Layer 7 of a small transformer language model trained on English Wikipedia (15 layers, counted from 0, width 96).
Take only the direct path to the model's output, skipping the later layers: a vector added to the residual stream pushes a token's score in proportion to its dot product with that token's output vector.

Output vectors of the tokens that the questions are about. A number n stands for (n - 500) times 0.005.
"===\n\n": 341 295 238 713 322 515 480 415 518 337 429 572 558 285 579 333 427 429 577 549 446 590 737 732 421 684 499 429 595 486 540 648 511 602 407 356 597 431 487 590 455 580 591 520 685 504 457 473 416 453 534 141 596 415 676 462 424 325 623 485 565 575 392 444 374 418 424 260 594 378 478 675 551 549 448 650 655 685 399 597 632 463 484 673 162 575 385 495 765 532 495 318 711 547 539 602
" of": 388 511 548 556 595 547 537 431 424 534 508 438 729 356 496 623 309 549 485 468 405 505 446 592 630 491 609 519 568 527 584 555 564 533 524 451 433 471 314 399 609 416 440 457 557 375 694 491 461 376 645 446 551 522 386 371 441 453 413 643 568 377 325 402 577 600 465 483 519 416 353 554 517 535 535 401 553 526 484 557 499 494 623 663 508 390 542 481 682 315 503 515 571 494 490 583
"bor": 335 232 334 507 671 445 470 459 535 410 672 482 476 219 330 450 732 487 470 447 437 523 551 544 392 405 661 439 486 567 661 651 556 670 265 279 624 484 434 249 508 710 624 667 670 520 735 360 360 593 610 463 590 463 542 453 441 188 555 610 661 570 584 368 416 449 536 432 429 679 439 411 382 595 555 521 676 432 494 601 444 434 526 629 689 423 518 621 616 285 400 419 494 507 618 444
"de": 562 477 390 616 583 363 469 407 460 461 720 445 387 373 427 479 513 672 493 484 498 580 677 663 544 334 691 498 507 450 533 663 373 637 178 494 645 479 434 404 480 561 660 479 490 462 693 534 311 462 438 465 671 455 629 566 524 440 526 623 586 472 839 325 509 387 467 306 407 490 448 477 319 418 410 559 660 639 628 414 436 470 419 496 608 456 319 414 541 549 397 337 556 610 556 542
" List": 547 363 498 519 545 349 435 340 440 365 616 536 640 549 356 323 482 583 331 420 366 662 436 729 489 324 498 410 447 461 641 735 764 546 294 388 579 501 502 252 492 384 574 487 651 551 671 549 553 412 677 450 549 549 409 391 494 388 566 647 477 492 457 255 555 496 624 515 377 485 439 565 235 622 467 453 596 576 666 505 609 404 470 664 424 422 489 548 640 588 531 361 474 656 647 506
"See": 460 317 463 573 548 462 444 282 547 523 673 495 288 482 491 263 449 635 400 283 543 551 572 687 508 328 672 449 270 505 487 574 629 669 379 367 742 502 439 622 502 545 553 580 664 641 487 655 452 448 600 466 554 437 491 281 524 381 422 543 497 551 543 363 479 360 483 412 514 278 393 608 484 571 382 454 742 607 424 602 582 452 531 648 380 361 524 500 687 631 500 485 613 631 518 413
"ful": 309 437 581 632 581 391 542 242 369 384 745 480 383 250 536 510 407 444 442 512 272 581 588 603 693 202 842 553 383 435 743 623 520 586 319 495 588 618 463 205 266 742 587 519 530 748 741 424 529 308 596 642 585 397 539 151 546 496 459 533 619 440 677 116 301 548 504 387 234 364 500 687 627 716 583 434 637 554 505 447 505 416 343 492 554 218 622 473 605 383 481 380 767 522 752 781
"erm": 399 676 467 629 603 359 494 558 353 450 671 493 379 400 370 553 642 503 331 410 490 519 466 598 525 539 545 459 503 461 395 627 461 481 344 526 719 455 499 385 572 551 571 626 629 502 574 506 649 567 591 427 587 534 584 455 479 322 529 205 332 712 667 519 329 348 642 354 318 435 628 619 455 577 333 603 446 539 538 521 611 512 521 411 468 312 269 490 655 367 453 432 458 646 618 667
"pt": 484 165 381 503 561 373 525 380 398 370 603 549 568 448 492 647 595 526 502 404 528 424 718 722 308 422 760 403 585 462 731 617 476 503 296 387 647 555 353 284 489 544 630 461 547 492 639 593 548 481 329 350 604 244 290 548 508 492 527 610 485 451 594 283 210 456 456 333 554 671 798 587 268 680 499 539 505 471 367 383 404 461 542 601 534 314 440 741 509 661 548 720 644 598 559 552
"hold": 443 326 415 779 715 482 499 221 314 332 815 698 494 349 546 331 491 720 416 668 379 397 618 661 534 164 569 348 486 409 550 601 373 524 470 384 568 472 461 346 519 874 633 647 607 650 555 400 360 332 615 586 647 455 357 223 512 500 558 561 478 511 667 219 168 304 479 473 422 385 557 634 384 380 535 367 837 356 470 617 463 427 597 734 416 392 526 628 796 423 256 420 678 679 742 622
"iversity": 212 512 596 736 791 572 403 235 638 493 813 586 374 463 528 451 683 566 608 322 393 508 477 542 417 485 491 453 300 241 689 730 652 603 300 252 730 500 632 379 339 838 575 500 553 611 660 516 443 480 701 325 555 552 469 453 498 408 350 434 477 485 413 449 450 481 445 196 207 225 547 603 579 406 288 413 795 460 539 881 267 448 515 735 292 558 216 701 528 491 544 326 607 596 569 652
"les": 523 351 352 457 534 471 512 455 473 659 548 610 488 153 447 306 533 666 649 561 606 318 439 586 410 244 564 516 674 455 376 782 553 769 492 364 680 512 461 389 627 697 638 628 347 539 558 592 376 463 601 434 528 550 647 302 483 216 541 280 568 608 452 535 607 551 371 249 290 451 470 549 472 570 575 351 447 510 754 376 681 492 358 618 565 410 416 576 807 449 500 399 496 425 480 588
"iving": 156 545 624 573 562 579 417 537 579 518 416 761 623 345 460 592 378 518 442 314 378 434 662 827 386 419 557 435 482 410 614 508 470 675 402 449 670 618 592 204 482 416 627 610 723 561 648 620 506 370 559 438 435 277 346 221 557 490 407 463 529 450 496 365 424 507 530 324 469 605 549 551 413 601 323 411 378 473 477 718 449 486 446 647 478 503 486 592 465 455 452 469 611 601 733 646
"ruary": 308 351 379 529 628 274 396 466 429 344 585 560 386 22 264 321 233 503 321 446 496 561 705 942 547 662 613 456 567 280 419 585 678 587 441 138 779 332 570 760 98 654 699 637 824 455 501 529 220 564 447 264 603 348 351 338 437 364 726 385 598 521 850 221 227 660 686 466 223 386 400 772 324 740 398 315 624 527 813 646 437 406 440 767 460 381 313 751 800 554 704 449 793 402 742 896
"lement": 489 539 627 515 594 531 440 305 465 509 480 630 529 287 383 136 640 530 609 539 572 485 502 677 361 423 586 393 497 428 600 640 367 546 480 562 611 376 408 245 412 721 694 557 272 738 629 581 553 483 621 429 474 361 398 350 549 434 771 372 885 422 707 563 452 398 432 409 332 442 326 586 390 630 514 353 681 647 511 532 457 481 336 666 362 271 386 527 745 419 642 496 456 421 504 683
"ody": 445 579 406 419 470 196 478 435 411 525 345 450 381 197 316 494 573 722 435 432 488 521 645 590 383 421 497 466 427 432 630 784 567 747 460 540 730 479 496 404 604 475 657 511 494 690 495 638 548 494 502 443 322 379 475 461 385 350 696 545 786 485 394 333 500 493 624 407 375 494 506 565 219 682 571 372 577 781 581 407 698 434 521 640 493 529 313 478 621 388 521 478 686 342 650 475
"eg": 448 396 398 620 475 289 453 435 446 455 379 630 524 419 373 437 663 427 448 548 543 664 552 435 477 488 509 502 545 450 557 646 522 505 449 508 659 455 547 376 487 434 586 404 518 518 672 727 529 583 661 272 503 412 551 540 499 494 456 399 586 565 471 409 259 381 627 502 316 487 576 696 294 480 313 529 511 323 580 538 718 494 541 410 460 462 531 655 483 650 375 579 639 600 739 324
"duction": 497 252 454 515 591 542 460 257 460 407 345 671 495 419 220 466 613 568 380 366 442 512 547 660 241 550 623 462 635 542 693 613 704 435 260 202 714 576 496 515 432 743 645 488 493 595 725 670 319 555 683 299 600 507 374 456 603 325 442 391 592 460 496 336 589 549 363 369 210 270 343 514 344 591 498 723 596 524 533 445 480 464 423 608 493 329 481 627 567 492 703 598 575 624 730 719
"--": 366 393 457 572 312 296 484 386 552 335 538 433 444 259 534 334 602 476 337 513 398 569 738 581 429 425 622 375 409 401 562 611 575 690 600 676 664 377 665 470 539 498 561 518 731 583 699 396 446 635 647 432 636 404 432 366 532 346 554 448 586 462 494 595 386 444 541 365 425 524 465 681 489 374 365 579 632 509 607 479 653 459 534 463 588 258 399 638 583 564 574 425 574 435 441 545
"ute": 430 350 456 610 619 437 470 519 460 265 597 582 482 286 646 462 647 470 500 595 563 491 542 663 463 549 582 556 335 485 773 623 725 444 636 467 716 440 676 357 495 739 566 320 475 660 482 567 440 623 450 366 422 431 403 480 474 350 424 272 578 524 733 510 317 654 482 463 411 383 524 601 360 579 320 278 760 478 466 481 361 420 454 401 475 305 430 556 414 445 719 487 537 330 864 496
"usic": 560 307 636 536 411 173 467 282 437 152 623 647 426 600 543 350 725 586 638 514 346 594 634 785 312 565 650 423 491 566 854 361 773 456 415 129 758 292 614 482 269 533 628 623 596 583 566 633 391 435 408 389 718 270 430 350 446 387 512 273 525 355 443 256 464 436 345 327 391 544 546 636 442 610 493 470 662 499 461 590 810 468 264 528 284 440 445 486 581 893 426 432 600 801 860 635
"dom": 319 155 305 686 504 579 497 358 369 349 412 542 518 351 494 207 799 887 425 400 476 507 538 740 623 201 656 535 397 612 963 672 665 538 310 446 662 626 530 412 277 525 574 782 674 540 929 703 433 591 385 425 680 370 466 235 460 402 565 341 639 464 363 338 308 490 408 396 159 232 572 455 428 368 434 391 620 754 607 623 649 450 610 532 639 311 289 567 632 408 556 296 579 701 486 624
"′": 166 23 404 624 621 565 547 178 453 493 835 843 383 698 301 91 571 370 393 302 327 425 624 745 323 284 862 373 558 496 384 509 536 671 451 667 789 399 456 324 715 396 612 741 597 576 947 613 538 496 527 214 521 587 371 376 458 530 556 367 690 431 673 539 232 370 657 395 348 354 586 687 385 606 346 437 499 700 527 524 731 421 643 541 345 383 402 540 700 803 388 233 396 643 534 507
"ailway": 486 504 438 468 663 630 446 318 451 327 494 702 310 429 294 468 713 613 316 325 389 612 555 576 312 517 548 452 395 423 507 467 659 599 329 423 739 530 532 511 323 611 636 449 639 493 740 511 462 521 579 284 479 482 416 447 505 437 630 385 610 619 531 422 325 450 645 485 515 465 418 784 490 527 381 441 617 710 630 607 387 469 507 611 347 224 339 655 761 541 429 175 482 669 600 637
"ity": 242 279 539 646 605 390 475 459 570 838 637 606 270 340 583 242 760 702 533 552 526 426 552 443 306 458 535 478 420 445 513 532 573 520 525 562 598 283 602 417 500 637 511 525 430 736 687 433 331 549 631 406 411 335 468 352 502 600 490 210 558 544 359 571 479 420 362 585 406 430 517 667 591 631 620 516 397 572 432 431 413 479 517 784 488 571 332 477 517 315 513 377 606 647 676 471
")": 574 504 614 500 597 497 487 514 407 385 593 372 592 377 445 605 298 422 395 589 485 552 675 539 239 533 610 473 360 458 344 401 460 658 482 261 580 364 699 509 328 622 425 481 475 358 694 445 636 468 416 631 628 596 384 416 525 541 568 457 632 453 515 519 564 453 622 492 323 285 622 534 408 546 640 528 468 388 449 637 500 507 542 586 660 374 267 497 546 632 525 463 493 589 729 466
"^{": 439 328 384 585 331 599 506 314 479 501 564 484 432 631 648 447 553 398 346 496 437 533 710 553 557 496 652 470 271 395 558 597 510 603 478 445 658 512 473 483 564 441 507 539 506 496 370 491 551 504 524 614 584 401 531 425 506 396 617 482 717 603 443 489 483 360 479 403 308 442 578 687 508 412 312 510 520 483 472 592 480 458 593 664 583 427 461 472 573 540 517 366 632 559 534 432
"ney": 357 415 613 519 629 331 422 304 298 509 938 642 357 259 323 259 435 541 483 361 331 409 507 567 513 439 708 483 391 424 619 542 437 733 124 482 711 433 511 474 739 609 616 544 544 523 691 369 570 642 540 576 593 693 512 321 460 330 577 473 381 479 562 457 552 428 331 329 378 304 374 633 387 581 393 576 816 574 701 657 630 495 339 736 310 302 428 775 673 455 355 520 595 532 400 807
"ther": 421 217 294 648 517 475 497 241 524 343 419 590 534 278 351 542 413 643 315 311 418 530 682 486 644 405 590 520 638 247 727 524 504 575 138 370 685 529 613 631 268 755 565 462 520 447 514 673 402 532 581 536 600 427 547 389 615 527 646 498 529 379 508 315 520 356 428 401 454 511 595 600 453 536 584 393 667 359 599 633 619 445 537 638 640 684 291 681 558 640 329 431 603 487 680 383
"s": 621 532 287 401 586 522 466 521 432 575 613 427 370 542 492 255 651 522 530 557 510 354 695 411 502 487 497 525 556 600 420 365 488 499 305 506 563 667 343 515 434 687 379 425 329 371 639 550 530 367 596 437 666 640 471 454 478 417 475 688 220 358 319 419 588 515 402 405 388 459 737 550 639 353 602 569 546 414 559 521 540 547 521 460 423 625 489 614 558 401 679 467 558 652 596 559

Each question shows what one neuron of this layer's MLP adds at an activation of 1. A number n stands for (n - 500) times 0.0013.

n135: 498 499 504 500 498 501 504 505 491 498 497 497 496 509 494 493 507 503 504 508 493 506 501 503 499 504 496 493 504 499 500 500 491 503 499 494 501 493 502 498 494 500 504 500 503 496 498 494 499 503 500 507 501 501 506 500 502 503 498 498 504 493 495 502 498 502 499 497 497 502 490 491 507 500 500 506 500 492 500 499 496 498 496 493 498 500 500 488 505 505 498 499 497 498 501 497
Which of these tokens does it push up most? "usic"

n194: 503 495 503 510 508 497 500 494 500 499 512 497 502 492 501 507 497 491 499 502 507 488 494 489 508 496 496 495 498 498 513 509 502 502 494 505 499 501 500 492 509 495 507 500 497 499 502 498 506 506 497 494 505 499 495 497 505 504 501 503 498 498 505 497 505 503 495 491 506 500 499 489 502 499 500 504 505 498 497 501 496 501 496 499 503 497 499 503 501 503 496 496 505 499 507 503
Which two tokens does it push up most, strongest first? "ney", "ful"

n230: 496 493 498 500 494 502 501 504 496 492 492 502 500 501 506 486 500 493 496 500 489 504 506 502 500 513 505 503 496 503 500 492 494 501 501 501 504 498 503 504 497 502 497 494 497 494 503 499 496 497 492 503 505 503 510 504 498 494 503 497 500 504 497 506 492 496 502 506 494 495 502 502 496 501 491 499 502 495 506 499 507 499 509 497 496 502 501 492 502 494 500 502 496 497 495 497
Which of these tokens does it push up most? "===\n\n"

n57: 509 503 507 501 501 499 495 497 501 500 497 502 500 504 497 500 506 505 503 501 498 501 499 505 505 491 499 497 506 493 498 500 493 501 500 492 500 495 496 502 502 501 501 497 500 494 502 499 496 501 500 501 496 500 501 501 498 501 506 502 507 498 502 507 499 503 498 495 492 496 494 500 509 500 495 499 504 498 498 503 501 502 499 502 503 500 499 496 502 495 502 497 494 497 499 495
Which of these tokens does it push up most? "lement"

n74: 369 394 333 408 267 585 492 578 374 500 413 534 523 684 458 679 585 396 420 466 516 308 679 599 508 475 563 369 438 495 508 395 537 513 618 657 753 541 528 494 694 570 484 673 516 386 409 448 530 311 582 580 432 615 519 560 618 601 437 433 532 373 563 509 579 573 384 507 589 318 454 514 631 355 672 540 369 509 539 519 313 387 638 504 556 554 418 366 439 413 488 506 420 431 547 556
Which two tokens does it push up most, strongest first? "^{", "′"

n78: 501 502 498 502 501 507 498 503 499 496 506 501 505 494 510 495 501 503 497 508 497 489 499 502 494 500 497 501 499 497 500 496 506 502 492 501 503 503 508 492 500 509 497 496 497 498 500 499 498 496 495 497 506 502 501 499 503 494 499 496 506 505 505 497 504 505 498 497 492 495 500 506 504 507 500 501 497 495 504 495 498 499 501 501 499 502 496 496 506 506 495 496 506 506 501 495
Which of these tokens does it push up most? "les"

n163: 463 550 512 442 450 646 863 554 461 439 564 573 559 338 500 687 290 555 408 463 589 353 550 373 465 593 520 506 594 557 529 488 470 479 543 485 572 342 411 597 370 553 238 563 421 236 792 428 558 351 577 650 438 539 378 677 486 497 640 406 697 95 456 396 533 670 282 267 460 543 508 519 500 488 472 585 535 468 629 604 400 527 613 496 658 463 390 417 545 524 588 557 491 566 576 554
Which two tokens does it push up most, strongest first? ")", " of"

n75: 497 500 485 499 501 497 500 506 494 493 498 497 503 506 501 503 501 500 500 506 503 505 505 506 509 508 500 495 508 504 504 503 492 502 503 495 495 499 500 502 498 496 499 499 499 492 504 504 505 505 499 502 504 506 502 508 502 503 502 497 502 501 495 499 499 496 508 505 504 503 503 488 487 500 496 504 495 489 502 496 506 502 504 497 507 503 500 498 504 498 500 503 497 507 496 497
Pushed down most: "iversity"

n52: 497 503 493 497 500 500 501 504 503 504 499 495 501 504 505 490 507 505 500 501 499 502 500 505 500 509 503 505 502 504 495 490 498 502 499 492 504 503 501 499 492 499 499 490 501 499 498 506 494 503 499 499 504 506 503 497 503 500 494 504 500 505 499 499 502 500 502 503 500 492 518 501 499 502 502 495 492 490 494 502 502 502 509 500 499 505 495 498 504 503 505 506 501 500 489 500
Which two tokens does it push up most, strongest first? "s", ")"

n49: 498 503 492 502 504 497 496 503 493 494 498 493 503 507 494 507 499 496 497 498 505 512 499 506 509 504 502 494 512 497 501 505 490 501 494 494 491 499 498 507 497 500 496 504 497 497 497 505 504 505 500 497 497 501 496 508 496 503 503 497 505 499 494 504 497 497 506 507 507 499 498 493 489 493 500 505 499 491 503 498 510 506 498 494 506 498 502 498 504 494 502 503 495 504 495 497
Which of these tokens does it push up most? "eg"

n22: 499 497 487 498 506 490 499 495 502 500 505 495 497 500 493 504 488 491 499 498 508 497 500 494 510 507 505 495 506 500 507 506 494 499 499 494 501 505 499 498 501 492 503 499 501 495 493 504 504 506 504 499 506 503 493 499 500 507 493 504 491 500 501 494 501 495 498 499 504 502 503 496 494 498 497 491 500 498 496 494 496 503 499 501 496 503 496 505 499 503 498 502 499 499 501 499
Which two tokens does it push up most, strongest first? "pt", "ther"

n274: 502 497 493 500 504 504 506 499 506 497 498 503 498 489 504 499 500 493 491 505 501 492 501 497 499 504 497 503 501 501 505 500 504 496 493 502 498 504 504 501 504 499 502 496 498 495 500 496 500 499 500 498 505 506 500 491 502 499 496 501 495 502 502 501 503 499 497 502 501 499 509 498 505 500 502 498 499 502 503 503 502 502 501 505 496 503 498 498 508 499 496 498 511 499 498 498
Pushed down most: "lement"

n88: 435 522 688 477 503 664 472 393 473 672 404 703 513 472 441 557 447 546 477 638 571 508 436 538 575 612 336 742 653 326 430 417 351 504 478 423 700 442 588 358 479 358 527 370 518 473 338 568 566 549 288 589 221 489 633 622 398 614 561 455 579 205 347 488 534 572 475 601 453 421 566 526 418 488 379 538 389 374 666 409 649 563 463 470 541 456 503 491 480 447 671 488 598 612 556 563
Pushed down most: "bor"

n100: 499 502 501 497 501 509 499 502 503 500 504 497 498 503 507 496 503 517 501 501 497 499 500 499 496 505 491 500 496 504 497 503 510 499 498 505 506 507 499 496 498 495 500 495 501 508 495 501 497 496 494 498 498 501 498 500 503 496 495 497 499 496 500 491 506 492 504 503 504 499 507 505 506 508 506 499 491 504 496 501 492 497 502 504 503 500 495 500 503 510 495 495 510 511 498 493
Pushed down most: "ney"

n37: 506 503 503 500 504 495 495 498 509 503 502 509 500 493 503 504 495 503 497 505 505 487 501 492 501 495 496 501 494 499 497 503 507 503 505 503 500 503 501 497 509 499 502 494 501 501 501 499 503 497 501 496 502 499 500 491 502 499 502 499 497 499 509 493 507 502 494 488 495 497 497 504 506 498 499 498 502 497 491 495 492 497 498 513 502 500 499 500 501 508 494 492 507 504 507 499
Which of these tokens does it push up most? "hold"

n300: 497 501 501 500 500 500 498 504 501 503 504 494 501 502 508 498 499 501 500 503 503 493 501 499 506 491 501 501 495 498 498 498 497 500 498 493 503 497 499 495 493 507 489 505 500 502 511 507 504 498 499 493 501 494 500 506 496 499 504 498 500 504 499 493 501 502 502 500 492 507 503 498 491 498 497 499 495 490 505 500 496 494 493 508 507 501 497 500 495 500 501 501 509 500 500 502
Pushed down most: "===\n\n"

n81: 499 497 500 506 506 504 501 499 495 499 503 514 502 498 500 495 499 499 500 502 497 493 501 493 495 497 493 499 503 495 499 499 506 498 493 504 503 510 502 495 502 507 512 494 507 502 489 499 494 499 497 497 498 495 497 500 500 503 494 511 493 502 507 496 502 498 493 496 509 499 504 499 506 507 501 496 504 506 497 502 500 500 496 495 492 499 507 499 501 498 493 501 508 497 502 502
Which of these tokens does it push up most? "hold"

n369: 498 495 511 505 497 499 506 508 498 496 502 499 497 506 516 497 505 506 503 497 493 497 500 502 491 502 500 507 492 500 491 493 507 496 506 506 503 495 501 495 495 502 496 495 495 504 505 498 492 491 498 504 503 494 509 500 508 497 506 499 494 503 499 503 496 494 494 498 497 498 502 509 501 500 505 504 495 499 500 502 503 491 504 500 494 503 500 499 497 503 503 499 496 497 494 505
Which of these tokens does it push up most? "ity"

n180: 494 502 508 503 498 507 505 508 495 506 500 501 504 500 508 496 500 501 491 499 496 497 501 500 493 506 503 509 487 507 501 495 505 504 500 506 501 496 495 503 496 506 499 495 498 504 505 492 501 502 493 500 499 495 505 502 503 503 496 501 500 500 495 500 501 507 500 505 503 498 499 492 497 502 499 498 498 493 498 510 498 501 501 493 500 502 510 496 499 495 504 503 501 495 504 504
Which of these tokens does it push up most? "ute"

n374: 502 507 505 499 501 506 497 501 497 499 501 493 501 503 500 502 505 509 498 503 494 502 499 504 509 496 498 495 504 499 500 506 497 505 502 497 499 496 501 495 502 497 502 500 500 496 507 497 505 503 496 502 493 497 504 504 502 492 504 498 508 502 499 504 500 502 505 504 492 501 500 502 506 495 501 508 499 499 495 497 499 498 501 502 510 499 493 499 505 505 504 494 497 506 493 489
Which of these tokens does it push up most? "dom"

n114: 502 498 498 500 497 494 495 492 505 504 502 496 504 503 502 496 497 500 504 499 499 508 503 496 504 493 505 500 500 502 496 499 498 499 499 491 507 506 503 497 494 503 490 503 502 505 502 505 503 499 498 500 493 494 498 507 494 497 498 504 503 501 503 495 502 505 505 510 494 505 499 514 497 504 495 493 505 492 503 502 494 498 502 507 503 502 497 504 490 502 504 497 501 503 501 501
Which of these tokens does it push up most? "ruary"

n30: 499 506 497 493 499 502 500 501 508 504 503 501 499 502 496 509 495 507 497 500 503 492 503 507 506 501 497 497 500 503 498 506 505 502 506 502 498 504 491 499 507 494 505 499 503 497 502 501 502 495 499 500 498 499 496 493 498 497 498 504 497 504 505 490 503 498 498 497 502 505 501 498 496 498 503 497 494 504 494 494 496 496 500 504 504 500 500 505 504 503 498 493 506 501 500 496
Which of these tokens does it push up most? "iving"

n291: 646 438 553 486 559 535 346 574 623 534 619 552 624 562 529 492 238 392 390 465 429 413 447 622 280 601 415 438 317 606 356 532 389 317 489 614 654 692 487 446 603 420 477 432 562 721 422 719 614 490 604 278 660 704 659 750 519 471 443 540 506 450 529 372 618 455 321 439 472 294 326 526 399 220 511 485 565 786 441 659 165 297 486 574 496 651 569 486 480 651 264 493 519 312 723 567
Pushed down most: "dom"

n325: 503 502 498 501 507 495 491 496 501 508 502 504 497 507 491 508 494 503 507 501 510 501 497 496 510 495 495 498 504 498 501 509 497 500 497 499 499 500 493 500 504 491 503 504 504 500 492 502 500 502 501 499 499 501 497 492 497 501 499 506 497 491 504 489 503 493 504 498 510 498 495 495 499 498 504 494 500 502 493 501 496 499 495 504 507 498 501 500 498 502 493 499 500 500 507 499
Pushed down most: "--"

n90: 503 506 498 499 504 499 492 501 509 497 495 498 499 491 502 509 503 503 495 496 501 498 497 502 503 499 500 497 500 500 498 504 498 500 498 502 496 497 496 499 504 496 495 494 491 497 506 503 499 495 499 498 502 506 502 490 501 493 508 495 500 501 502 505 500 493 499 494 498 493 499 504 505 493 502 505 496 499 504 496 507 499 501 504 508 498 496 500 504 496 501 496 504 501 494 497
Which of these tokens does it push up most? "les"

n177: 497 500 495 498 497 505 498 508 493 493 501 500 502 511 505 496 501 513 506 504 498 503 500 507 501 504 498 496 504 500 498 499 509 502 497 496 504 503 503 493 492 505 499 499 501 499 492 500 497 496 495 505 494 495 498 501 503 497 488 497 502 500 495 494 506 500 498 507 500 502 501 502 494 504 507 501 491 491 496 496 497 497 505 502 495 507 496 503 501 509 499 503 504 507 496 496
Pushed down most: "ney"

n224: 510 499 502 501 498 495 498 497 507 504 501 502 500 496 497 498 501 501 498 503 499 500 506 492 504 492 500 503 495 502 500 501 498 502 506 497 504 505 501 500 504 498 499 496 504 499 504 498 503 497 499 504 498 500 500 500 496 495 505 499 507 504 506 500 500 509 497 492 491 503 499 507 508 498 494 502 505 494 492 497 495 496 503 510 499 499 494 502 501 507 502 491 501 501 500 500
Which of these tokens does it push up most? "^{"

n335: 500 498 503 495 498 503 504 504 500 500 492 507 496 497 495 497 500 500 504 494 494 492 494 506 496 493 505 501 501 504 499 501 504 506 497 504 500 504 496 504 501 501 496 511 498 500 508 498 497 494 509 508 503 498 501 493 500 494 502 500 495 494 495 497 504 500 501 498 494 505 498 499 510 499 512 493 503 512 507 504 493 499 500 504 494 502 501 509 500 500 494 508 500 490 503 501
Which two tokens does it push up most, strongest first? "les", "ney"

n136: 492 506 497 498 497 502 495 501 495 499 500 500 511 504 497 513 501 501 498 498 503 496 500 511 508 495 499 499 506 495 496 506 500 505 495 501 486 499 490 509 500 501 501 504 499 501 498 503 502 502 501 498 498 499 495 502 497 501 503 499 504 502 498 495 504 499 501 503 501 499 499 492 496 501 499 500 499 495 503 501 506 502 499 496 509 495 506 503 502 495 498 502 496 502 501 497
Which of these tokens does it push up most? " of"

n165: 494 498 502 506 498 503 499 507 486 502 510 501 503 502 503 504 493 499 498 503 499 494 499 502 500 497 503 499 499 504 497 506 503 497 491 497 504 499 505 495 492 509 495 514 494 502 505 496 507 499 494 501 499 489 498 507 499 504 502 502 503 499 504 494 502 504 503 503 497 506 485 506 493 503 498 502 499 501 507 500 496 501 498 491 499 499 503 502 499 499 494 495 504 498 501 499
Which of these tokens does it push up most? "ful"

n69: 501 505 501 499 503 498 500 499 502 500 503 505 498 504 502 507 498 509 502 495 499 498 497 502 509 497 500 498 503 498 501 506 506 505 502 503 498 504 495 503 506 494 504 503 502 502 495 502 499 507 507 503 499 499 503 495 506 497 498 501 495 493 501 491 509 493 500 501 500 497 499 502 507 501 507 492 498 511 491 500 494 498 504 511 502 503 499 504 494 508 495 497 499 500 502 501
Which of these tokens does it push up most? "See"

n280: 502 503 495 492 495 507 502 502 507 491 493 500 495 499 500 495 499 501 495 504 494 503 507 502 504 511 497 503 496 501 499 497 503 503 504 500 501 499 503 501 505 497 500 492 501 497 501 499 495 495 497 499 501 505 506 501 497 492 499 495 500 508 500 500 497 496 502 498 500 498 505 499 498 499 496 502 494 496 498 492 505 492 504 507 498 499 497 492 504 500 491 495 504 506 497 497
Which two tokens does it push up most, strongest first? "===\n\n", "^{"

n179: 500 504 498 503 501 503 496 505 500 497 504 496 502 511 506 501 497 514 499 500 496 507 505 499 510 502 493 494 501 505 499 509 500 500 501 496 501 499 499 496 494 500 493 496 497 500 502 502 505 502 493 503 494 489 508 509 499 496 498 497 498 499 495 496 501 496 508 507 502 504 497 503 495 500 500 501 488 492 494 496 497 494 501 504 508 504 499 497 497 505 499 498 510 510 498 497
Pushed down most: "ney"

n186: 504 504 495 493 502 500 498 498 509 500 498 500 500 493 498 498 498 499 498 496 502 490 503 499 496 501 502 501 497 502 500 500 502 499 498 505 505 510 500 500 503 498 496 498 498 506 502 504 496 494 498 498 501 503 496 492 501 496 500 500 495 506 505 496 505 500 502 493 497 502 505 505 501 501 504 496 497 501 503 496 495 495 505 506 499 504 495 504 502 505 498 498 514 498 498 503
Which of these tokens does it push up most? "ruary"

n216: 506 505 506 497 503 503 497 500 508 503 501 505 495 494 499 497 506 505 502 501 501 492 496 496 499 492 493 499 501 499 501 499 508 500 496 498 505 506 498 494 505 505 504 497 505 499 496 502 495 495 499 497 496 504 494 488 497 499 500 502 505 497 505 496 507 499 496 488 497 497 502 501 509 504 505 496 500 506 497 500 492 493 497 507 500 505 502 502 502 504 496 494 510 497 503 504
Pushed down most: "eg"

n372: 497 504 502 504 502 502 498 501 506 507 500 499 499 508 495 503 496 496 500 509 508 512 498 499 518 504 499 494 500 502 499 509 498 502 499 492 498 496 495 504 503 499 488 506 496 495 503 508 507 506 497 506 499 500 499 502 497 498 503 494 505 497 496 495 497 498 505 503 501 512 496 498 503 493 500 498 500 488 500 498 496 495 495 513 511 507 498 496 500 504 502 502 505 506 502 504
Which of these tokens does it push up most? "^{"

n96: 505 504 505 501 505 503 496 500 497 495 503 499 498 497 499 514 499 503 499 502 505 503 497 503 508 495 496 494 505 495 499 514 503 499 499 504 495 494 501 499 507 496 504 505 502 497 499 500 503 502 500 495 497 501 495 495 500 499 506 497 504 494 507 492 506 493 503 495 502 501 485 498 499 503 499 508 498 505 499 493 499 494 495 500 505 491 496 496 502 505 490 485 500 505 504 495
Which of these tokens does it push up most? "de"

n377: 576 714 453 320 360 488 409 604 595 491 545 581 586 744 302 613 406 456 423 405 393 493 578 524 507 528 524 467 543 542 552 500 525 452 425 550 558 548 593 538 471 555 588 462 538 507 307 355 542 636 511 451 500 681 605 509 446 471 457 585 401 497 602 517 555 591 410 451 521 500 273 555 296 513 476 367 428 362 606 535 476 264 552 608 644 615 454 473 545 515 569 484 349 431 417 450
Which of these tokens does it push up most? " List"

n176: 505 500 494 502 501 493 495 499 510 502 498 495 500 501 508 495 502 499 500 498 502 509 504 501 504 507 504 502 497 499 496 496 496 498 504 494 502 501 498 501 499 496 493 488 498 498 504 508 497 499 500 499 502 502 504 497 501 494 501 498 498 508 504 507 498 498 499 501 501 497 507 508 504 496 496 503 499 489 495 499 505 496 506 510 499 503 491 498 499 501 507 497 501 503 493 502
Pushed down most: "ful"

n284: 507 503 506 496 501 498 496 494 497 502 497 502 498 501 494 499 502 502 503 504 497 497 497 503 501 491 496 497 499 492 496 503 495 501 501 499 500 499 499 499 503 496 503 504 504 499 500 499 500 499 502 496 497 501 499 501 497 499 508 499 507 493 504 499 502 501 504 496 492 500 496 500 514 502 498 501 505 507 499 501 495 501 496 506 505 493 495 497 500 502 497 496 494 500 499 494
Which of these tokens does it push up most? "lement"